Layer 12 of a small transformer language model trained on English Wikipedia (19 layers, counted from 0, width 64).
A neuron's activation on a vector x is SiLU(gate . x) times (in . x), where the dot is the dot product.

Input weights of the MLP neurons that the questions are about. A number n stands for (n - 500) times 0.0023.
n8 gate: 564,262,496,637,625,217,493,618,485,548,429,522,792,425,504,536,366,399,550,672,548,692,411,640,623,693,617,361,346,518,518,478,440,456,615,423,422,397,643,690,561,547,500,694,398,523,518,634,430,672,453,303,583,673,572,213,475,563,288,295,519,530,386,431
n11 gate: 444,416,368,537,422,498,550,771,510,507,860,468,496,533,440,228,486,423,364,507,444,316,504,635,468,318,702,565,652,269,321,406,423,518,434,324,465,717,298,656,615,342,707,643,671,478,500,446,184,508,425,676,525,407,525,309,544,571,268,326,441,628,614,711
n47 gate: 477,512,355,372,443,320,370,317,245,360,409,525,385,584,527,456,568,575,600,603,651,378,423,540,422,356,608,502,427,492,331,648,453,520,462,751,506,482,627,566,439,591,552,633,447,563,509,333,550,498,562,214,718,336,627,353,617,673,614,352,376,553,573,565
n48 gate: 340,462,296,297,465,400,347,615,266,653,466,549,443,521,434,364,554,745,745,412,573,415,355,494,450,681,579,489,533,606,546,564,532,487,658,541,708,437,540,560,725,375,701,515,505,564,774,335,380,607,462,281,785,389,274,569,320,199,344,489,616,630,306,418
n51 gate: 647,373,459,626,583,520,155,664,391,547,358,416,667,468,561,332,354,565,559,707,566,317,466,448,331,705,528,321,600,452,489,369,718,490,287,450,416,686,511,504,639,524,643,766,477,436,556,373,274,232,682,299,592,542,582,488,489,425,499,468,352,369,411,594
n88 gate: 530,435,347,465,547,556,411,412,380,566,559,240,651,569,983,425,554,474,322,388,459,597,503,405,513,380,469,484,754,602,496,500,536,306,525,518,730,693,403,482,477,339,318,383,463,699,749,711,445,646,676,575,492,575,361,602,526,359,506,297,394,673,590,501
n134 gate: 588,500,403,594,318,263,350,803,540,620,606,521,645,408,465,454,380,532,445,397,229,513,551,542,447,582,707,702,578,554,488,504,558,665,552,890,455,385,274,545,540,377,354,629,484,454,672,574,529,560,377,424,302,440,639,647,575,623,463,337,442,478,587,419
n135 gate: 404,490,533,447,304,525,744,228,377,645,647,451,586,379,466,476,705,509,363,403,199,482,529,668,504,414,396,555,544,316,567,398,444,325,213,345,539,505,622,618,412,563,431,623,828,230,588,171,429,320,498,568,739,455,488,401,518,511,384,524,586,698,465,678
n176 gate: 599,745,337,390,557,815,257,548,393,679,486,632,511,461,565,537,446,452,622,550,434,628,400,512,523,560,488,634,587,463,446,424,715,429,394,434,800,458,636,830,722,530,534,613,286,692,553,578,530,393,483,464,478,575,306,617,720,269,435,368,420,405,409,336
n190 gate: 395,267,791,538,340,488,571,503,489,541,385,461,450,373,491,532,435,446,486,114,224,654,521,568,345,612,548,398,465,485,589,418,676,596,655,692,561,426,588,649,325,303,638,142,535,735,276,569,495,613,720,152,685,494,453,507,452,667,189,521,694,424,513,426
n8 in: 539,525,316,554,200,330,550,379,674,500,466,376,454,237,318,500,513,427,327,526,537,373,346,594,470,728,352,500,613,450,569,572,510,300,545,362,521,654,640,469,638,447,667,675,566,492,617,534,298,775,524,524,548,432,342,693,459,406,509,653,496,256,260,219
n11 in: 659,486,316,333,481,437,493,662,648,428,511,517,358,294,360,466,458,450,353,446,489,387,483,169,304,354,392,484,594,406,487,560,540,532,273,774,456,351,447,450,593,576,327,548,597,532,505,371,477,227,364,592,604,402,652,540,604,593,310,323,328,612,670,604
n47 in: 717,436,294,474,609,733,592,561,498,503,800,615,498,445,457,549,413,533,625,703,418,691,680,580,685,667,455,576,579,365,506,436,387,390,415,243,565,448,596,457,634,489,620,420,426,386,473,658,465,571,314,394,550,595,306,844,650,586,516,590,488,671,594,387
n48 in: 467,653,648,427,598,606,430,392,572,537,672,455,623,402,534,646,440,455,339,686,560,715,416,334,405,330,700,370,494,448,729,340,401,488,472,463,560,438,305,481,628,569,291,408,720,442,587,286,627,282,514,591,271,539,650,433,626,767,299,464,479,542,390,259
n51 in: 527,768,605,407,298,500,540,619,221,453,546,338,589,318,611,546,710,544,636,256,548,722,608,463,677,373,780,410,632,555,704,549,432,643,755,388,331,445,241,426,701,538,653,649,349,459,603,508,704,518,372,495,434,462,204,644,677,468,449,687,460,494,474,379
n88 in: 637,156,505,717,437,378,474,404,765,616,655,526,463,274,705,726,457,510,591,361,613,590,412,501,520,194,343,488,655,623,429,549,448,628,566,407,504,284,484,476,516,533,488,602,527,499,653,462,557,691,493,656,528,464,396,330,420,424,517,620,452,547,451,502
n134 in: 484,654,433,280,502,603,591,521,300,288,571,406,444,540,582,620,485,465,572,307,524,466,592,789,588,468,694,257,624,715,289,434,659,649,467,644,662,363,255,416,200,739,418,218,535,538,554,578,464,684,460,374,781,531,527,611,486,619,571,435,508,582,503,484
n135 in: 571,756,410,390,595,584,297,718,591,487,440,443,455,405,468,806,718,691,599,453,468,464,337,464,302,500,413,611,417,485,443,458,591,457,459,429,584,494,745,335,500,572,445,655,441,419,424,434,611,411,727,296,393,686,357,547,693,427,494,583,400,292,308,568
n176 in: 385,444,686,537,411,586,646,748,560,376,525,726,626,315,540,616,374,296,373,347,338,518,428,473,572,333,252,535,649,629,811,641,412,374,607,498,561,301,550,201,528,483,628,524,556,676,502,324,479,561,576,370,615,601,740,640,458,429,650,735,552,595,426,522
n190 in: 583,576,500,357,606,750,649,509,545,510,532,334,472,619,533,582,438,467,451,287,472,428,564,472,459,479,597,422,668,351,523,326,642,538,839,488,566,626,712,644,532,471,350,554,418,634,335,393,266,627,475,523,552,604,465,418,579,508,461,641,813,778,273,336

Each question shows a token from some text and the vector x that enters the MLP there. A number n stands for (n - 500) times 0.005.

" on": 435,445,519,491,481,634,482,464,424,577,331,613,451,422,412,640,505,358,396,582,471,573,306,371,548,588,775,484,678,495,370,695,434,676,471,486,540,505,504,359,397,378,388,427,446,615,591,307,489,594,503,526,603,347,435,383,478,438,376,556,425,247,607,451
Which neuron fires most, and how strongly? n48, at about 0.48

" second": 461,488,656,475,515,570,643,582,279,364,536,454,598,424,553,582,537,322,547,831,604,516,302,462,704,399,664,561,514,554,525,646,321,584,450,381,484,522,600,229,446,504,319,557,417,543,499,509,552,469,387,498,485,293,387,466,498,616,478,706,391,394,605,448
Which of these neurons fires most? n47

".": 463,400,546,614,504,493,635,593,402,585,370,466,400,618,270,650,423,428,555,586,656,637,570,394,588,537,709,406,536,716,537,476,417,463,451,611,539,572,718,393,327,398,588,569,647,503,572,522,340,527,500,602,607,412,497,571,411,392,327,390,408,541,350,645
Which of these neurons fires most? n8

"cre": 436,506,590,559,890,486,461,468,517,459,509,522,555,202,355,443,395,587,570,300,475,586,376,490,599,416,604,634,383,669,491,654,548,429,498,470,472,476,549,546,526,636,268,461,610,519,404,524,374,445,529,623,510,387,700,729,318,511,569,680,397,584,314,540
Which neuron fires most, and how strongly? n51, at about 0.23

" has": 263,704,513,454,359,571,523,494,482,683,286,536,563,357,559,563,452,352,463,644,591,611,574,469,529,381,668,575,519,513,451,494,409,562,483,452,608,623,467,420,454,366,454,614,711,683,588,403,373,405,351,647,581,475,321,586,610,468,478,369,612,295,479,601
Which neuron fires most, and how strongly? n48, at about 0.59

"1": 507,519,517,500,433,594,511,520,478,409,398,422,481,364,414,556,453,211,523,500,566,491,372,417,598,400,653,546,439,614,736,421,424,570,603,613,586,471,467,418,483,299,183,499,326,543,644,483,293,539,401,492,557,417,462,785,411,468,549,402,526,568,576,757
Which neuron fires most, and how strongly? n134, at about 2

" ": 533,515,451,517,519,541,483,477,406,551,385,497,600,474,492,449,426,344,664,488,483,474,633,435,387,539,853,515,587,457,486,573,419,423,291,567,514,644,676,276,342,559,242,488,403,560,535,294,481,496,382,608,423,414,347,681,369,551,546,433,571,493,569,516
Which of these neurons fires most? n134

"s": 407,517,483,527,588,517,326,512,392,502,452,549,671,407,388,470,406,344,569,657,723,585,507,484,569,340,495,554,474,727,539,675,372,614,413,373,403,506,502,291,380,443,424,661,625,474,608,638,388,376,390,718,575,481,410,447,502,477,505,431,535,234,492,665
The two highest activations, in order: n51, n134

"2": 583,542,503,429,626,454,654,478,268,428,328,407,493,432,431,598,322,553,503,481,523,508,512,472,561,423,749,523,457,596,493,641,467,594,469,606,592,516,490,334,449,470,428,436,373,715,653,336,409,493,332,734,479,509,478,659,233,532,340,541,505,468,571,622
Which three neurons fire most, strongest first? n134, n135, n8

" Mid": 426,486,630,552,495,490,486,429,546,518,616,478,681,377,530,565,544,372,527,419,372,486,411,688,367,609,731,470,591,412,527,572,422,448,656,452,464,414,613,279,450,423,235,233,515,494,586,419,354,492,279,561,633,224,459,552,413,517,630,458,323,521,483,454
Which of these neurons fires most? n134

"9": 469,425,557,426,461,618,559,492,304,463,547,412,498,412,400,550,549,235,615,479,621,440,458,588,292,502,629,582,462,567,742,546,383,564,477,480,539,435,534,545,432,318,337,453,381,588,532,401,192,539,365,558,480,351,475,498,520,434,459,536,570,280,507,838
Which three neurons fire most, strongest first? n190, n11, n88

"ley": 497,556,787,476,606,618,496,563,360,657,613,453,588,339,436,536,398,485,629,603,551,475,462,621,507,464,787,585,528,346,527,548,501,614,633,499,538,396,755,392,523,473,451,512,636,606,443,440,334,425,464,366,662,495,580,466,547,543,478,418,490,342,382,518
Which of these neurons fires most? n190

"ers": 488,553,610,413,597,675,415,438,339,548,643,539,605,383,427,453,449,366,604,788,499,555,620,622,542,407,684,484,586,438,559,553,518,654,602,336,403,347,664,311,502,467,459,423,613,523,501,623,377,504,405,528,631,541,474,440,543,540,442,308,476,222,414,483
Which neuron fires most, and how strongly? n51, at about 0.34

" debut": 477,446,586,474,554,611,540,518,322,516,549,497,559,431,407,622,459,384,503,719,546,600,351,522,770,412,693,627,729,586,555,726,392,586,344,292,472,531,537,373,404,501,440,488,554,529,461,418,468,356,336,685,318,341,330,436,383,574,398,646,576,480,424,493
Which neuron fires most, and how strongly? n134, at about 0.22

"0": 654,449,609,457,543,519,443,364,260,453,445,556,468,489,454,476,287,423,603,553,498,567,600,532,671,435,761,453,470,579,394,586,407,650,468,585,735,470,459,414,537,426,414,447,359,672,635,311,393,492,423,545,566,445,435,603,284,492,531,450,421,371,608,695
Which of these neurons fires most? n134

"ok": 459,561,600,446,651,509,513,470,405,535,590,548,603,461,477,496,538,410,609,509,642,619,594,389,388,397,680,634,482,282,523,630,608,528,422,340,393,283,821,316,531,283,407,460,468,458,549,385,460,433,466,480,532,580,445,458,444,526,467,479,460,393,395,528
Which of these neurons fires most? n135

"===": 424,352,550,501,357,691,479,369,420,594,381,548,436,221,565,542,617,288,602,459,623,524,527,490,416,339,738,523,558,460,506,541,412,566,572,532,583,660,600,517,285,470,541,592,463,606,447,457,706,473,547,571,604,320,178,615,375,595,582,501,373,531,556,509
The two highest activations, in order: n88, n11

"c": 335,600,505,591,778,680,614,447,324,430,474,452,512,520,419,559,499,641,493,200,522,575,386,363,468,434,518,610,551,692,615,472,391,515,380,425,503,474,446,380,353,524,489,316,490,536,418,361,573,451,342,560,592,380,518,764,353,427,309,468,334,624,495,503
Which neuron fires most, and how strongly? n48, at about 1.1

" |": 472,447,420,581,308,757,488,597,415,579,377,464,539,541,431,636,463,325,448,577,665,518,534,478,530,463,540,553,674,342,673,599,498,542,587,505,561,522,654,335,411,266,448,372,566,605,508,435,620,390,559,544,617,521,399,701,384,534,294,479,471,297,476,522
The two highest activations, in order: n176, n190

"t": 403,493,738,556,794,372,615,371,606,507,393,533,542,453,544,317,457,476,433,439,787,678,565,414,362,524,674,450,533,479,488,411,463,493,555,372,523,404,534,256,366,553,322,419,411,582,598,492,475,409,471,394,685,305,475,552,522,605,436,345,498,489,585,399
Which of these neurons fires most? n135

" Mayor": 631,683,457,627,389,657,564,451,452,515,414,487,502,384,392,482,451,283,462,573,597,529,351,432,713,445,490,511,544,336,556,578,435,568,668,355,418,351,583,218,587,469,298,370,629,620,568,455,436,431,437,583,504,301,380,487,391,600,353,477,477,414,329,325
Which of these neurons fires most? n134

"stone": 523,552,767,507,622,621,478,565,399,585,577,546,505,361,438,538,411,403,638,713,425,481,531,641,522,334,735,667,457,382,636,506,557,529,545,423,588,366,679,391,552,408,392,488,623,595,510,519,261,502,579,525,603,356,457,502,477,484,415,425,450,259,372,441
Which of these neurons fires most? n176

"ac": 494,462,627,504,635,609,638,563,442,534,587,507,572,344,466,334,519,528,576,502,467,790,505,300,183,553,575,471,649,556,549,398,533,422,336,533,424,343,571,232,382,479,521,543,366,434,583,394,406,292,351,466,558,572,307,511,405,386,378,387,348,536,505,499
The two highest activations, in order: n51, n48

" the": 406,291,622,460,456,694,573,558,351,593,517,565,327,388,471,800,414,477,636,519,388,603,478,540,548,470,667,612,497,421,348,603,338,467,308,412,603,619,541,307,414,516,287,442,481,551,529,508,461,448,437,527,559,425,351,407,448,486,496,593,490,286,600,596
The two highest activations, in order: n135, n8

"aught": 480,535,738,540,511,499,517,592,628,613,733,379,729,475,554,605,511,444,608,612,582,520,416,589,582,532,545,550,528,471,583,641,428,682,628,241,613,312,660,364,466,300,552,437,605,621,465,582,296,389,330,553,583,463,500,438,557,651,463,458,503,578,515,451
Which of these neurons fires most? n190

" Call": 518,462,642,520,537,630,582,479,535,493,514,518,445,335,435,622,656,370,541,444,642,578,500,394,645,629,678,577,544,519,613,697,420,644,586,386,517,389,639,121,456,350,479,476,582,574,417,508,462,460,365,538,497,278,415,502,450,668,577,344,463,618,449,463
Which neuron fires most, and how strongly? n135, at about 0.17

" Gi": 417,451,743,599,407,552,526,508,649,562,537,470,555,481,396,626,482,495,569,552,530,508,495,464,486,373,522,456,489,474,384,481,647,455,669,334,468,303,599,141,352,446,327,399,481,524,521,218,451,294,371,666,495,550,523,527,466,527,724,543,452,618,548,534
Which of these neurons fires most? n8

" Up": 374,465,590,673,596,437,535,389,498,539,424,413,572,347,387,615,427,401,684,456,467,544,515,626,466,612,602,417,537,584,665,702,629,424,540,521,343,276,603,205,433,297,418,466,435,591,557,465,385,390,444,453,522,248,420,585,513,586,524,389,452,532,479,456
Which of these neurons fires most? n8

"re": 440,575,613,539,422,544,294,401,522,628,502,609,656,391,377,459,522,626,578,392,591,575,136,401,486,476,339,529,619,478,620,610,524,558,492,541,629,394,544,392,587,575,463,482,607,461,467,570,118,332,515,447,696,541,674,463,311,344,558,570,376,463,459,529
Which of these neurons fires most? n176

" commercial": 436,500,569,603,570,622,638,552,331,564,620,584,518,457,393,601,416,298,498,544,408,423,344,396,571,410,720,680,647,462,581,633,440,592,405,284,468,587,544,354,428,516,365,450,606,520,529,554,456,557,372,641,487,250,402,539,328,581,582,456,462,255,496,478
Which of these neurons fires most? n190

" award": 530,699,430,585,488,623,616,428,399,629,509,532,523,481,377,497,455,275,450,618,612,593,287,374,795,337,648,524,575,497,577,669,394,462,550,355,502,479,516,277,449,451,363,498,529,518,456,449,402,400,427,626,460,335,360,562,320,573,499,569,552,273,307,480
Which neuron fires most, and how strongly? n134, at about 0.26

" look": 383,590,462,507,646,486,391,479,411,434,558,554,722,396,451,532,395,319,499,634,672,526,427,544,680,430,565,677,406,543,529,707,282,645,458,291,457,469,495,310,346,400,437,604,627,472,447,556,523,360,290,663,385,330,466,538,392,547,446,591,490,470,349,629
Which three neurons fire most, strongest first? n134, n190, n135

"\n": 560,223,389,414,515,617,599,477,492,571,291,544,558,218,403,571,439,353,624,501,517,488,454,431,450,310,705,481,456,309,371,598,386,496,328,564,555,543,583,464,341,423,509,357,492,537,559,358,358,500,272,474,628,311,352,567,419,515,471,627,539,463,433,646
Which of these neurons fires most? n11

" single": 562,580,663,454,490,652,570,523,382,515,507,572,628,508,505,588,492,308,419,765,513,581,415,468,750,541,814,490,519,533,468,603,403,601,507,411,452,491,535,225,495,395,380,667,505,530,451,456,390,416,470,563,415,368,507,514,445,580,607,643,453,265,369,444
Which three neurons fire most, strongest first? n51, n11, n88

" Title": 655,510,651,465,487,694,650,510,406,633,563,590,423,415,377,451,408,281,504,570,598,602,432,563,773,613,696,540,510,452,520,578,481,596,526,298,510,513,549,219,485,536,369,667,566,693,473,506,427,481,408,534,660,325,460,482,579,507,502,549,482,382,334,493
The two highest activations, in order: n176, n8

"Filmography": 526,359,471,578,562,616,568,399,413,537,487,583,602,536,352,466,545,116,610,657,496,668,598,540,687,374,579,366,591,490,634,630,357,590,586,555,525,406,489,398,355,435,499,490,553,535,645,594,414,563,681,724,691,440,350,511,469,495,315,536,525,516,336,576
Which of these neurons fires most? n88

" problem": 568,485,342,510,634,565,492,444,376,547,593,588,661,441,361,509,454,261,612,674,570,551,543,459,462,487,632,427,482,609,631,733,565,528,503,301,443,307,540,278,504,451,539,615,583,452,525,581,459,476,477,575,325,211,558,484,374,417,352,482,516,259,455,515
Which of these neurons fires most? n8

"ach": 431,633,709,407,704,567,459,404,443,473,535,440,549,308,477,479,535,398,606,399,711,632,602,469,451,381,489,701,562,490,618,582,536,453,485,439,674,481,698,234,528,457,581,567,524,402,542,405,319,428,536,529,673,534,284,463,540,426,329,298,389,444,335,546
Which neuron fires most, and how strongly? n135, at about 4.2

"|": 397,331,492,501,406,585,545,405,320,439,379,456,394,615,395,696,456,355,482,639,508,635,528,539,484,368,637,452,524,343,307,592,236,434,390,395,455,572,653,473,356,376,376,394,489,679,557,566,481,515,486,653,573,358,501,691,559,498,460,617,462,518,340,631
Which neuron fires most, and how strongly? n47, at about 0.64

"rang": 517,592,722,630,782,464,356,432,469,560,677,411,438,436,623,510,472,531,632,330,600,522,476,240,546,407,436,595,461,451,568,602,595,577,582,444,717,492,480,453,550,348,469,243,610,566,535,554,515,353,544,641,643,433,521,540,630,695,523,300,365,541,323,543
Which of these neurons fires most? n88